Layer 2 of a small transformer language model trained on English Wikipedia (20 layers, counted from 0, width 128).
Take only the direct path to the model's output, skipping the later layers: a vector added to the residual stream pushes a token's score in proportion to its dot product with that token's output vector.

Output vectors of the tokens that the questions are about. A number n stands for (n - 500) times 0.0024.
"ories": 606,438,682,801,730,870,594,489,411,634,367,657,435,315,290,142,485,618,347,583,540,636,523,542,288,702,771,550,438,379,436,636,574,617,274,550,520,505,408,456,428,592,671,383,288,531,389,450,414,607,534,497,635,465,483,322,570,314,516,520,492,744,526,404,690,228,602,487,355,404,688,413,279,387,659,466,906,580,602,109,245,666,415,849,861,487,544,174,547,514,269,524,577,472,309,718,578,451,352,165,322,380,643,628,576,476,517,554,412,459,535,497,496,242,612,271,630,465,304,733,260,326,521,821,410,619,657,447
"isl": 675,402,485,792,318,436,459,638,561,669,503,369,438,234,501,731,435,403,430,613,691,533,379,325,329,450,624,344,621,785,387,254,362,392,459,354,641,646,408,440,545,483,271,363,373,495,345,355,463,652,521,544,737,528,512,540,389,610,673,396,436,614,877,646,854,490,744,393,579,403,518,319,666,439,482,281,556,642,532,208,705,472,469,667,725,179,403,468,623,241,364,298,612,822,369,597,399,655,533,539,454,406,222,348,605,550,646,410,305,525,425,511,596,423,602,252,475,470,410,550,362,668,418,684,567,711,726,553
" promotion": 383,442,409,582,369,587,603,342,740,477,514,606,539,672,216,445,485,586,290,659,490,383,595,665,634,664,688,332,412,516,399,528,594,476,378,420,549,575,409,504,564,548,673,343,504,485,542,289,529,625,497,643,682,588,414,589,448,530,550,423,316,609,734,511,533,485,541,501,723,357,515,336,277,526,571,262,631,530,495,472,485,455,291,576,449,481,467,338,692,369,682,459,658,321,218,527,457,512,419,462,511,429,536,609,415,639,422,730,359,459,521,382,690,511,615,250,596,617,482,447,408,529,433,606,522,579,431,406
" qual": 547,445,419,637,555,379,536,602,502,518,533,552,615,466,284,548,457,451,300,442,520,496,353,463,499,547,617,472,548,677,350,458,479,581,389,676,548,466,375,511,609,513,678,410,425,604,344,456,611,483,677,541,581,773,400,516,476,600,465,258,381,521,459,538,560,553,387,427,427,332,426,362,388,461,460,418,450,616,471,471,546,468,265,443,499,432,539,370,464,438,557,442,435,601,318,664,502,711,526,405,554,578,587,542,566,596,650,680,308,586,543,525,565,548,520,282,655,552,425,668,495,588,504,521,558,612,529,295
"acity": 531,432,726,537,793,591,542,475,656,578,324,733,625,377,283,556,562,411,164,547,423,314,709,525,606,568,579,454,632,657,197,471,425,527,83,576,331,601,430,485,396,279,532,577,450,413,247,384,288,510,307,292,670,534,527,520,747,295,451,349,401,682,530,498,799,454,720,630,569,682,509,332,341,627,417,286,738,648,450,466,320,468,361,440,727,342,323,402,688,506,485,519,623,730,208,720,736,485,572,275,527,714,649,371,553,614,452,824,247,434,482,551,489,213,721,134,562,468,465,606,394,642,467,548,440,603,800,520
"emb": 496,533,324,847,545,482,679,390,535,497,607,688,438,408,516,417,404,568,580,598,481,638,600,364,393,489,492,378,500,423,315,500,615,531,344,272,532,719,467,493,661,473,612,534,413,385,372,288,518,442,591,377,738,372,360,597,376,614,620,249,532,524,523,228,800,406,406,457,475,558,448,271,497,472,549,562,582,856,361,622,294,571,496,562,454,358,538,595,564,338,448,689,614,484,343,626,394,757,409,378,605,457,355,518,448,491,497,596,441,512,529,617,628,600,440,505,624,415,638,467,284,585,463,576,475,256,887,360
" COVID": 735,329,607,501,482,550,503,441,587,474,265,899,348,592,249,405,321,640,586,556,571,504,604,420,439,582,660,604,607,601,619,363,442,579,262,537,190,581,396,458,441,592,685,308,162,424,335,158,715,606,647,463,726,647,399,504,353,684,288,383,306,626,428,516,561,146,512,480,605,283,706,576,464,485,339,390,766,496,490,503,502,493,309,588,495,479,312,346,677,325,892,462,726,633,306,609,520,564,639,410,325,524,480,629,589,457,451,666,245,451,572,592,713,730,519,271,566,447,662,785,406,512,366,434,493,575,591,372
" nor": 566,598,239,328,376,630,611,529,689,881,492,564,732,284,304,531,544,743,277,573,430,669,753,544,412,545,556,260,485,592,758,632,318,637,331,291,546,576,597,426,604,541,523,210,247,428,32,630,487,373,333,273,542,486,672,762,553,672,511,319,449,763,592,388,613,357,655,296,665,438,434,372,362,344,605,191,439,393,374,215,679,342,297,746,626,225,728,459,295,417,496,475,437,695,266,779,593,903,928,425,365,572,453,481,571,551,873,491,246,245,560,665,266,729,246,365,469,606,456,606,409,755,498,636,518,551,514,502
"ances": 412,369,497,520,586,631,341,749,452,236,345,635,332,345,275,436,390,480,374,558,604,502,698,513,403,299,859,313,655,532,494,484,449,626,353,595,449,678,382,687,411,456,658,282,416,547,436,379,481,817,332,518,673,758,448,493,454,472,210,327,453,897,764,330,735,334,658,356,645,217,488,502,558,431,656,303,682,678,509,199,648,406,429,561,593,562,430,385,389,418,570,456,568,474,266,577,457,376,512,412,295,446,793,395,535,330,665,684,292,398,470,726,569,592,484,497,736,342,536,858,414,522,597,673,619,590,614,344
"ments": 434,614,587,498,749,566,703,742,484,596,537,820,651,595,470,182,631,735,525,521,374,397,543,539,233,474,662,145,468,589,677,543,440,454,373,326,261,708,184,614,562,541,535,162,304,527,200,553,432,625,386,472,498,533,519,443,144,645,595,198,463,613,498,560,733,436,437,509,586,122,620,499,420,578,818,208,853,704,491,489,577,437,429,656,454,626,392,569,702,319,567,203,720,334,319,438,667,472,441,277,361,448,686,376,481,563,676,529,181,589,350,686,227,486,603,95,720,378,414,606,348,531,607,693,699,867,543,500

Output weights of attention head 0. The head adds the sum of these rows, row i times number i of z. A number n stands for (n - 500) times 0.00077.
o0: 646,618,722,502,709,454,582,645,510,344,497,405,473,628,583,722,615,500,634,668,530,275,658,403,513,489,673,662,650,550,673,512,433,434,459,514,199,713,344,240,655,508,599,575,316,363,641,629,664,643,523,665,612,479,442,549,621,541,463,129,44,614,487,507,482,304,554,361,764,372,579,582,494,599,349,379,584,261,280,480,556,612,354,415,482,524,376,452,373,480,513,546,504,701,479,423,394,685,637,250,443,632,579,411,383,471,418,557,465,471,475,561,521,349,435,399,280,524,397,482,506,416,476,431,524,457,343,708
o1: 370,566,471,591,472,406,524,401,505,464,745,452,302,287,573,428,137,468,470,572,335,724,568,684,491,619,542,527,287,512,539,383,553,330,644,477,195,354,390,704,682,571,612,383,406,521,454,462,539,650,338,500,290,467,384,562,628,640,592,665,356,575,622,436,338,662,378,374,376,517,280,509,645,572,665,651,302,518,438,675,403,452,515,515,111,497,320,436,417,398,497,525,511,405,729,465,520,515,307,516,555,687,545,611,533,621,513,435,636,693,558,529,542,899,559,494,367,468,500,509,419,714,697,385,596,539,434,605
o2: 406,515,534,678,453,356,666,246,448,419,762,568,689,466,699,413,444,512,596,422,545,359,686,334,351,361,504,334,269,586,505,647,530,573,489,506,328,607,500,557,489,323,593,578,513,658,658,535,571,612,575,380,342,596,351,603,535,669,538,371,394,439,805,767,165,405,334,402,521,618,411,639,563,355,395,463,450,422,706,643,397,616,659,498,494,570,647,631,308,610,543,363,405,638,746,676,555,483,170,611,560,501,336,631,219,506,691,402,447,263,430,368,643,814,100,356,602,443,712,552,355,493,582,223,549,450,365,510
o3: 567,295,569,595,684,317,489,581,754,589,441,341,752,483,475,499,555,493,444,533,547,716,573,324,533,436,629,598,621,257,517,409,409,451,334,418,656,590,400,297,544,493,546,577,455,357,472,553,572,576,485,460,469,653,214,603,112,524,397,388,451,588,300,375,649,443,537,522,655,316,576,490,207,808,477,530,617,571,525,471,546,364,511,590,460,224,511,402,585,293,580,339,595,530,596,557,596,501,321,558,500,533,389,486,459,307,643,490,564,645,553,519,651,701,632,385,662,588,435,555,469,413,604,515,295,566,695,397
o4: 524,480,504,533,596,460,600,658,442,528,521,484,529,341,415,701,328,467,376,551,437,561,447,351,558,207,420,531,642,350,593,506,597,496,392,481,500,481,352,651,559,516,822,415,673,619,551,689,576,620,531,534,685,464,294,578,508,467,604,507,416,562,593,506,297,583,307,591,544,378,622,462,490,706,515,441,411,653,473,361,272,470,326,298,343,619,478,474,368,216,693,676,374,490,667,390,501,546,490,448,323,361,595,692,509,171,654,695,733,652,457,460,532,600,637,653,571,343,431,342,531,470,718,248,462,559,309,480
o5: 560,440,485,365,674,436,624,685,462,322,518,400,380,208,494,684,573,518,412,612,670,712,335,437,637,668,445,506,667,167,460,292,608,426,333,648,712,263,420,412,701,635,640,306,577,356,294,493,603,621,635,386,640,552,645,597,737,632,440,308,666,524,317,792,324,444,616,603,433,452,709,638,577,263,341,531,576,631,518,262,374,510,497,453,530,742,428,414,451,327,460,592,400,332,575,502,369,455,267,604,477,488,386,581,516,336,475,453,457,383,562,645,452,488,351,747,554,620,542,617,250,815,579,555,113,495,584,515
o6: 393,556,574,339,491,554,418,618,582,419,482,604,468,585,503,632,620,283,409,601,489,636,350,515,453,417,587,587,689,500,411,789,665,546,534,566,394,432,380,490,348,662,586,322,412,706,653,536,410,638,460,466,513,527,785,434,501,604,390,400,701,567,524,442,269,346,559,707,482,567,528,409,355,471,374,580,630,549,472,481,550,590,281,433,543,499,367,472,558,366,503,486,296,588,507,554,435,496,573,470,328,808,431,415,438,272,357,669,438,411,493,428,461,602,663,478,632,480,311,546,570,274,601,670,272,498,424,510
o7: 575,478,528,541,546,533,553,673,370,603,427,608,581,302,707,538,469,516,580,436,450,400,548,584,631,344,361,495,587,572,742,498,389,679,507,304,521,566,382,562,652,592,544,721,483,276,703,675,420,369,406,439,565,333,371,543,482,456,433,633,390,540,582,443,781,518,419,469,491,559,329,425,574,373,636,539,528,511,533,389,587,327,500,585,780,560,696,488,464,492,494,570,511,589,342,233,480,482,517,462,251,419,563,530,789,431,534,410,516,406,373,424,615,398,352,463,68,408,552,396,640,441,485,373,591,457,496,569
o8: 393,595,515,601,533,477,436,554,581,575,408,553,578,576,500,349,594,509,236,512,587,658,589,448,563,477,600,478,640,307,356,495,314,458,423,492,475,508,357,572,632,447,613,547,640,486,452,431,522,574,477,356,499,384,487,548,437,422,632,376,667,659,448,623,163,447,445,508,526,789,275,197,458,600,272,187,595,667,461,332,373,327,305,621,416,417,487,612,547,578,457,507,346,539,497,393,377,555,554,546,500,628,498,506,416,318,539,870,620,535,637,672,707,628,459,515,832,458,701,594,283,456,238,474,481,651,742,420
o9: 417,433,400,427,723,595,528,417,531,570,521,607,447,497,363,441,621,567,759,521,588,359,766,516,341,698,611,548,580,493,383,307,353,379,581,460,430,412,688,499,648,506,469,529,663,694,426,590,424,528,479,667,429,521,519,599,666,502,496,605,353,736,242,422,258,448,636,457,391,495,571,631,693,493,505,526,545,385,415,702,262,628,586,637,539,326,374,522,656,485,469,314,557,499,440,522,324,523,399,442,702,594,653,476,312,391,470,348,384,408,336,264,314,701,581,526,550,770,402,410,564,308,198,511,644,545,454,429
o10: 439,597,335,441,613,624,580,629,458,489,677,609,483,571,617,355,631,492,667,467,127,847,403,440,358,561,620,599,541,585,241,422,823,609,517,805,534,260,368,448,495,545,626,268,368,488,521,692,572,594,569,342,378,457,651,484,638,501,606,403,671,668,277,281,467,540,367,361,352,520,358,488,475,525,239,645,549,638,808,301,518,574,505,529,422,440,396,773,643,425,699,567,727,338,613,473,485,401,419,396,521,363,322,558,609,315,514,421,390,653,522,518,443,604,383,376,436,599,301,610,477,443,404,449,257,520,503,541
o11: 714,492,492,442,408,551,508,519,393,630,449,512,364,678,589,480,597,583,568,423,403,622,505,508,270,240,393,391,498,767,730,561,358,564,359,746,595,474,494,528,367,430,646,647,586,310,755,256,544,729,575,395,549,593,484,480,397,455,567,347,600,657,201,370,474,337,567,482,629,693,265,273,450,559,444,477,261,478,248,815,346,500,622,530,451,512,326,743,503,578,528,457,409,550,386,387,597,651,543,419,371,374,611,591,626,671,757,435,471,539,554,535,491,334,553,321,508,664,564,442,507,291,483,328,702,461,455,545
o12: 417,376,480,425,443,565,485,489,489,425,483,467,657,505,618,397,376,600,552,546,344,307,545,504,563,558,214,451,565,470,378,515,726,624,591,486,715,609,598,258,521,510,457,364,614,520,451,435,450,444,552,595,404,530,538,518,686,420,398,518,529,620,438,516,647,397,335,575,336,591,427,640,259,601,557,644,496,322,561,734,468,645,412,511,233,414,285,623,414,510,341,716,534,506,557,671,529,393,443,338,473,141,569,571,593,309,470,611,619,484,721,601,447,705,584,506,349,171,368,701,776,447,517,701,460,591,545,558
o13: 584,681,279,467,345,448,460,294,420,513,762,382,598,575,461,313,244,495,547,476,483,486,388,495,485,478,363,491,486,480,419,609,681,458,789,251,538,358,444,791,572,422,561,635,523,649,432,491,637,684,439,584,353,354,571,610,363,456,514,396,539,388,648,521,362,665,497,478,356,507,502,461,601,682,611,467,525,373,327,589,591,469,383,275,593,329,379,375,579,631,391,456,430,258,727,573,550,572,399,564,470,579,524,409,563,436,504,663,507,515,477,775,452,737,426,515,549,312,386,483,669,551,545,651,504,506,490,625
o14: 685,496,266,443,629,463,429,806,397,451,647,364,262,464,666,550,590,589,785,911,617,336,550,447,424,527,413,506,507,421,646,558,498,744,477,493,404,563,627,685,469,369,506,606,408,310,467,544,556,418,672,265,429,499,438,613,607,668,463,294,431,572,410,329,563,367,511,651,314,688,347,557,393,403,506,533,389,508,267,466,620,699,580,232,811,539,652,568,630,564,358,551,382,514,451,330,388,532,617,689,456,550,448,630,464,290,340,239,399,612,325,720,495,342,300,587,538,247,430,596,655,603,800,385,620,398,320,425
o15: 503,684,432,500,441,542,582,519,358,599,243,530,681,482,525,552,434,571,407,486,620,236,539,579,513,557,431,678,494,485,412,520,524,476,394,467,675,712,389,590,504,328,381,614,431,426,630,596,496,502,750,452,368,653,456,553,366,665,376,552,650,387,346,476,726,365,545,678,433,539,285,354,309,541,290,525,504,569,491,614,540,490,313,642,592,453,443,576,632,720,598,432,346,530,399,568,461,519,551,509,406,425,479,507,563,412,692,243,456,364,666,504,560,336,403,647,357,470,453,378,653,548,575,249,538,493,600,637
o16: 473,602,437,576,585,585,456,574,601,488,721,328,712,602,544,241,281,529,512,544,442,393,517,343,423,337,468,444,589,536,518,460,612,535,666,345,344,457,463,500,432,461,455,506,525,621,504,657,634,565,453,584,211,426,535,708,659,403,540,554,391,576,467,410,476,809,586,323,673,633,553,541,257,447,526,607,527,448,656,480,460,468,723,418,780,443,458,582,567,426,521,422,731,587,488,563,504,416,354,458,634,328,442,266,477,578,519,618,490,409,619,401,556,645,426,459,441,366,619,318,356,408,507,439,386,366,543,405
o17: 495,562,819,537,647,569,528,728,651,446,422,375,487,586,391,664,746,853,274,442,228,398,584,526,528,706,662,547,671,502,529,195,438,467,411,524,385,579,467,442,633,516,482,308,532,633,521,427,342,450,518,622,576,317,647,409,419,377,469,692,458,573,362,440,587,349,613,365,426,346,612,605,447,511,436,546,486,546,354,336,249,427,264,337,176,461,504,607,695,347,681,367,502,561,467,430,480,510,747,360,429,585,498,660,400,641,458,612,446,428,596,386,565,456,807,629,377,535,488,621,424,440,495,523,566,432,554,456
o18: 541,497,501,759,447,575,714,498,340,448,657,604,351,643,599,580,419,245,438,605,532,478,539,462,503,442,482,506,359,626,618,445,616,429,555,406,404,444,464,475,406,666,682,371,326,408,491,414,489,629,488,445,503,678,518,476,561,504,737,503,255,282,674,632,465,551,244,512,380,494,667,581,646,291,531,511,355,326,649,545,317,572,439,382,381,638,690,538,553,661,473,703,263,542,632,325,535,370,269,560,634,579,507,412,553,661,317,618,472,557,510,587,405,597,306,574,234,458,815,207,513,464,408,473,455,608,538,564
o19: 355,557,631,437,410,462,417,697,180,492,673,447,290,331,415,533,488,468,662,534,347,519,550,402,428,509,296,582,496,657,757,403,287,326,633,575,878,438,527,692,372,352,485,427,521,528,620,579,593,697,448,420,591,454,717,490,733,651,536,476,398,380,359,505,317,527,499,593,391,542,633,627,411,542,670,394,390,498,756,439,521,436,414,653,469,594,548,470,228,684,414,282,339,574,450,433,660,523,337,714,769,818,613,498,308,676,527,366,573,564,499,670,251,654,292,326,521,381,304,437,496,639,382,518,551,422,258,568
o20: 485,568,539,474,193,510,615,540,415,585,548,255,518,369,592,533,376,537,513,436,615,674,438,705,378,342,340,583,547,330,709,518,738,613,450,492,501,385,538,479,478,354,276,496,470,395,271,553,384,625,720,285,290,424,572,618,430,441,547,388,736,321,616,413,547,610,546,646,344,524,359,515,405,429,547,495,542,490,601,408,755,437,594,658,326,256,637,656,425,445,443,418,245,740,428,665,711,630,501,592,274,353,482,784,685,425,418,216,699,312,649,451,477,458,332,780,360,630,537,548,685,417,532,485,403,716,602,580
o21: 633,470,473,456,612,578,448,373,812,515,553,742,662,696,528,479,666,454,494,748,373,497,509,532,333,380,238,386,594,522,526,415,652,654,455,601,662,521,455,295,619,607,309,498,352,433,493,484,512,653,661,672,764,605,618,188,345,464,475,601,522,482,327,337,365,482,467,333,510,584,500,559,401,476,504,285,544,409,290,488,602,541,495,532,361,411,671,286,637,630,530,457,724,186,508,285,565,676,318,537,583,528,616,485,515,461,498,523,402,477,398,539,715,400,390,507,417,589,506,243,493,419,415,730,572,666,259,491
o22: 461,587,538,306,627,395,619,355,525,458,567,478,594,555,634,537,634,600,688,632,534,447,711,459,511,482,693,331,521,546,535,450,578,458,530,572,321,374,623,560,591,425,510,557,446,464,460,478,393,410,355,399,359,547,532,610,531,481,438,373,425,391,786,630,273,428,632,474,498,256,495,449,679,430,522,481,556,334,444,653,423,582,747,372,568,624,633,420,487,268,630,494,458,603,331,471,436,525,576,361,425,886,398,768,472,274,433,536,355,335,568,465,181,522,702,579,384,499,537,532,570,357,721,277,553,426,572,515
o23: 248,470,869,401,276,499,589,488,597,408,557,479,395,523,499,565,586,301,393,507,580,501,524,537,685,454,401,504,575,318,665,407,565,243,427,496,702,429,345,374,580,317,351,640,391,552,600,498,451,580,379,579,673,509,534,651,594,330,355,721,488,558,634,528,689,557,408,522,428,619,670,361,374,603,644,413,457,556,321,399,434,407,390,681,474,546,515,373,446,617,330,778,657,400,400,471,519,572,510,633,512,502,545,351,479,596,549,489,615,664,700,445,292,361,429,625,319,600,495,402,363,647,509,534,370,510,519,513
o24: 644,576,868,329,222,316,367,592,353,632,232,491,408,442,606,679,548,344,569,560,605,656,259,467,470,456,452,549,637,396,753,569,469,579,394,570,527,591,587,590,359,426,633,539,369,491,511,623,508,769,580,377,624,351,565,529,472,826,451,506,441,482,298,390,527,465,430,523,575,354,488,522,286,462,486,710,583,549,415,429,618,343,311,550,496,586,468,366,404,441,841,493,491,784,239,308,449,304,481,630,263,405,510,574,449,785,490,322,466,567,669,505,637,610,547,524,306,491,290,501,694,540,657,386,531,498,595,353
o25: 521,598,474,458,489,696,374,493,181,312,252,539,611,522,493,424,497,255,558,270,634,504,455,352,531,401,432,581,559,655,257,562,348,585,453,678,557,583,591,472,346,604,447,463,517,513,702,492,468,523,652,437,643,412,566,226,621,461,559,439,574,474,300,447,552,689,289,589,452,576,493,401,405,436,537,513,565,679,663,366,771,445,334,367,616,712,288,461,542,630,377,452,388,646,475,525,404,609,501,671,412,468,628,255,445,753,343,412,477,696,638,506,670,402,340,622,634,417,517,525,449,633,627,570,396,609,566,443
o26: 286,359,322,667,568,568,477,514,606,652,584,603,620,667,671,326,312,416,445,373,472,575,452,422,466,569,578,370,449,565,398,366,441,502,606,397,703,627,597,552,381,471,509,477,649,691,504,432,397,513,362,471,268,368,567,623,565,530,437,578,638,631,297,505,100,585,483,497,261,534,413,613,387,522,424,509,551,353,533,495,247,595,713,554,366,406,676,737,452,336,346,518,425,492,520,687,564,540,408,523,736,437,529,438,424,447,563,625,488,407,616,314,261,874,639,500,477,375,584,519,688,423,498,626,495,427,650,504
o27: 446,492,475,586,429,369,509,230,517,547,431,469,528,500,437,360,389,658,581,331,517,546,353,392,651,372,255,387,395,381,673,498,580,490,539,469,508,679,524,760,757,487,805,701,535,596,493,327,531,545,602,457,494,319,494,558,519,365,506,574,438,458,541,536,289,388,348,622,342,395,514,660,608,378,432,403,698,496,562,511,593,577,415,456,456,306,552,292,362,610,499,632,622,484,679,271,649,415,357,516,391,299,742,411,360,509,454,622,760,484,471,658,546,624,557,544,414,337,303,711,851,578,479,376,632,433,638,582
o28: 342,522,477,552,536,496,329,626,489,310,477,462,345,432,612,465,733,553,519,552,597,568,390,570,476,417,338,588,325,396,493,571,566,613,478,368,362,529,550,596,492,593,673,400,410,309,322,506,576,219,440,609,365,399,314,397,368,592,321,322,369,454,537,619,604,572,556,374,443,850,456,423,721,343,353,440,498,514,275,435,873,599,464,403,515,450,588,637,684,584,449,423,599,485,603,539,410,558,601,538,503,647,500,423,584,598,289,563,415,448,553,625,690,545,437,765,402,461,630,247,732,611,559,393,690,506,585,546
o29: 573,611,301,698,362,562,633,525,482,429,320,490,793,557,594,702,421,440,340,389,210,543,481,746,429,546,711,356,483,520,693,495,339,438,573,581,794,480,565,695,417,676,652,423,796,610,523,433,480,628,621,437,290,487,360,419,298,536,319,703,520,661,519,555,472,372,474,485,847,483,487,653,721,417,415,671,309,416,615,490,229,400,658,750,408,582,447,638,442,386,411,487,467,484,609,381,430,673,448,167,465,427,494,337,721,840,577,315,476,349,522,416,273,736,665,334,500,184,323,411,463,443,460,631,414,431,412,325
o30: 543,226,322,191,539,555,492,741,275,328,648,346,197,561,421,538,562,388,512,502,384,485,303,481,422,443,444,523,616,433,475,680,594,386,660,621,520,457,408,589,416,584,686,612,481,363,703,329,257,471,331,487,329,24,520,564,591,366,626,638,532,326,435,663,788,504,666,483,296,550,529,613,336,310,451,529,484,601,634,749,594,249,529,125,547,445,458,477,618,660,396,601,432,656,677,623,358,502,297,381,611,810,440,702,728,526,645,867,682,652,482,713,484,475,506,369,380,429,492,310,593,709,551,673,511,440,426,519
o31: 493,394,421,589,439,426,350,556,407,422,618,572,393,450,506,702,566,452,492,614,457,543,570,679,536,541,589,564,435,624,663,550,393,485,738,345,498,478,405,712,587,640,391,566,504,393,654,673,410,582,521,509,361,510,580,356,508,493,414,526,581,380,683,502,503,313,676,508,454,346,491,536,682,433,579,401,470,475,305,325,729,405,456,317,428,544,774,291,570,524,390,522,464,475,355,174,337,583,528,579,445,807,404,614,566,599,432,371,479,397,213,469,465,492,605,492,416,568,451,387,636,559,558,502,647,432,307,705

Each question shows a token from some text and the vector z that the head gathered there. A number n stands for (n - 500) times 0.0036.

"d": 431,512,477,508,501,637,588,343,592,609,541,513,448,525,565,559,465,577,399,502,587,506,540,533,555,484,577,426,458,475,382,453
Which three tokens does it push up most, strongest first? " nor", "ories", " COVID"

" of": 374,497,410,515,552,548,610,426,565,407,566,526,483,535,509,526,476,512,443,500,541,545,436,582,593,571,489,440,502,469,452,497
Pushed down most: "ments"

"ective": 458,410,427,553,567,510,636,370,596,438,504,486,476,545,523,508,457,536,497,452,465,530,470,473,475,479,509,402,459,440,466,527
Which of these tokens does it push up most? "acity"

" as": 562,470,444,701,584,563,791,219,335,550,579,588,314,633,591,537,394,530,412,636,704,567,644,446,632,364,533,404,334,226,295,577
Which two tokens does it push up most, strongest first? " COVID", " nor"

" bands": 438,545,467,523,664,610,633,416,624,423,616,510,507,550,529,473,465,478,517,488,479,516,401,563,498,545,444,475,417,467,567,473
Pushed down most: " nor"

" diss": 296,483,356,385,350,588,503,498,351,546,431,425,481,489,518,665,416,485,391,482,658,498,448,682,647,596,428,459,544,366,482,434
Pushed down most: "ments"

" resp": 417,443,445,552,556,494,622,368,563,401,494,481,506,561,514,480,468,504,470,421,470,516,472,478,497,486,531,422,454,440,485,500
Which two tokens does it push up most, strongest first? "acity", "ories"

" which": 447,444,440,515,512,522,609,463,531,409,505,525,491,534,555,539,434,517,428,629,540,518,487,564,554,507,585,470,439,388,492,529
Which of these tokens does it push up most? " nor"

" game": 448,595,460,498,583,503,564,472,491,404,539,528,507,616,517,486,455,497,504,556,493,546,463,477,537,481,501,502,507,540,613,605
Which of these tokens does it push up most? " qual"

"In": 463,545,399,446,581,454,580,515,416,450,557,511,445,622,441,466,461,542,393,501,490,598,500,516,585,469,443,544,496,543,525,651
Which of these tokens does it push up most? "ments"

" Mus": 444,582,514,514,637,517,555,447,562,459,541,484,527,571,512,484,455,459,511,482,544,441,546,514,485,462,543,560,448,493,475,493
Which three tokens does it push up most, strongest first? "emb", " qual", "ances"

"ette": 451,567,512,523,508,613,596,341,665,662,651,435,491,589,500,481,533,540,479,530,508,595,525,409,431,486,625,489,499,535,405,464
Pushed down most: "isl"

" have": 424,503,483,470,565,587,577,445,493,436,565,458,516,588,426,428,491,505,532,491,474,590,470,564,602,535,477,507,482,467,489,513
Pushed down most: " nor"

" wife": 398,555,496,513,547,563,526,466,557,528,624,493,566,591,502,499,548,383,556,527,622,512,456,525,477,464,579,459,428,563,473,458
Which of these tokens does it push up most? "emb"

" deal": 433,437,409,616,623,517,628,460,495,368,606,487,524,505,488,526,497,494,415,539,594,485,479,537,482,534,591,523,412,482,475,491
Which of these tokens does it push up most? "ories"

" century": 443,565,480,498,599,483,595,470,523,501,549,508,451,553,389,421,459,579,442,455,411,541,506,495,530,452,522,516,444,539,495,558
Which of these tokens does it push up most? " promotion"

",": 397,458,510,484,490,571,546,416,458,479,563,594,473,496,682,592,414,550,420,501,535,508,605,523,584,521,547,445,441,464,369,495
Which of these tokens does it push up most? " nor"

"an": 410,654,556,618,548,371,582,362,502,714,482,538,494,666,309,524,468,516,435,398,426,773,512,467,438,453,512,436,308,626,324,429
Which of these tokens does it push up most? " promotion"

" a": 394,471,453,540,505,506,527,479,480,436,540,499,461,505,502,529,479,498,457,533,523,505,471,591,540,502,500,457,442,472,545,508
Pushed down most: " COVID"

" point": 459,565,454,474,606,534,577,545,523,413,538,530,473,543,566,486,461,424,495,620,488,552,437,607,600,560,463,496,491,454,501,561
Which of these tokens does it push up most? "ances"

" the": 409,514,516,484,516,431,520,444,490,498,449,483,505,586,449,459,502,435,516,537,488,475,517,522,473,481,558,528,455,479,541,480
Which of these tokens does it push up most? " promotion"

" listed": 428,554,446,478,557,499,550,451,479,464,516,516,528,533,427,438,505,460,538,528,438,511,479,517,523,509,503,473,481,480,536,483
Which two tokens does it push up most, strongest first? " promotion", " qual"

" occas": 400,559,500,485,505,621,585,402,587,624,526,494,449,538,574,570,438,512,375,477,629,487,530,551,630,547,561,454,430,480,387,458
Which of these tokens does it push up most? " nor"

" through": 432,453,350,526,551,589,579,491,512,457,573,472,499,550,496,472,494,489,474,608,487,576,432,579,586,532,496,474,403,488,521,545
Which of these tokens does it push up most? "ories"

" can": 426,558,473,490,494,547,548,440,513,492,521,495,477,571,496,489,417,502,474,601,440,519,488,571,566,543,500,501,427,501,530,572
Which of these tokens does it push up most? " qual"

" day": 496,621,413,611,602,373,590,524,473,597,717,667,571,400,348,528,478,603,504,629,576,450,585,551,479,403,655,406,293,653,312,459
Which of these tokens does it push up most? "ments"

" at": 465,565,485,461,606,523,606,492,498,411,552,512,534,569,508,449,420,438,473,617,484,555,423,602,617,579,439,537,492,460,457,539
Which of these tokens does it push up most? "ances"

" with": 437,490,446,475,562,513,587,482,478,371,516,515,519,549,494,462,417,455,487,533,520,545,437,544,594,533,478,523,503,466,557,547
Which of these tokens does it push up most? "ances"

"p": 421,520,478,502,497,620,580,387,570,609,497,491,450,530,566,558,470,539,384,503,594,516,525,561,595,517,582,451,448,475,397,470
Which two tokens does it push up most, strongest first? " nor", "ories"

" curr": 426,497,491,512,517,551,616,399,539,428,505,522,529,562,521,529,430,522,468,570,522,532,485,569,547,529,525,501,410,444,530,519
Which two tokens does it push up most, strongest first? " qual", "ories"

"The": 440,554,448,505,594,521,575,466,499,438,549,539,419,580,523,497,450,467,474,524,514,552,503,459,514,472,479,481,547,545,646,616
Pushed down most: "acity"

"ing": 431,466,429,473,513,497,540,484,515,419,472,506,471,536,505,488,443,430,478,550,525,506,445,546,595,528,472,517,482,479,495,545
Which two tokens does it push up most, strongest first? "isl", "ances"

"aging": 389,448,479,470,529,512,548,496,497,442,537,485,558,536,441,489,469,435,500,467,586,507,476,550,536,501,532,497,445,487,437,511
Which two tokens does it push up most, strongest first? "ories", " nor"

" ": 442,481,468,498,591,466,591,484,596,372,483,508,456,538,507,533,395,493,467,512,532,475,464,555,577,546,484,556,476,459,520,544
Which two tokens does it push up most, strongest first? "ances", " qual"

" white": 434,567,521,542,542,539,589,416,556,510,600,494,523,617,478,460,489,462,478,545,471,539,448,515,481,512,549,513,445,504,516,488
Which of these tokens does it push up most? " qual"

" weap": 457,460,573,571,557,597,631,354,556,344,622,503,698,650,477,546,533,515,523,482,520,404,503,523,465,434,543,571,405,513,544,389
Which of these tokens does it push up most? "emb"

" received": 419,483,469,580,505,439,507,507,512,373,579,468,566,562,477,470,576,447,443,586,604,557,396,465,404,380,611,534,427,409,599,421
Which three tokens does it push up most, strongest first? "emb", "ories", " nor"

"inated": 313,501,401,415,384,613,511,446,452,579,500,428,514,505,510,609,449,525,408,459,630,468,530,590,534,576,561,415,544,402,439,455
Pushed down most: "ments"

" single": 377,528,466,474,518,611,580,397,433,450,617,484,462,531,451,496,545,530,468,541,601,481,451,590,607,554,417,343,421,511,510,474
Which two tokens does it push up most, strongest first? "ories", "isl"

" data": 486,418,540,428,481,457,582,494,492,551,540,524,485,466,564,524,522,544,499,515,529,512,564,447,506,536,612,444,459,592,456,549
Which two tokens does it push up most, strongest first? " nor", "ments"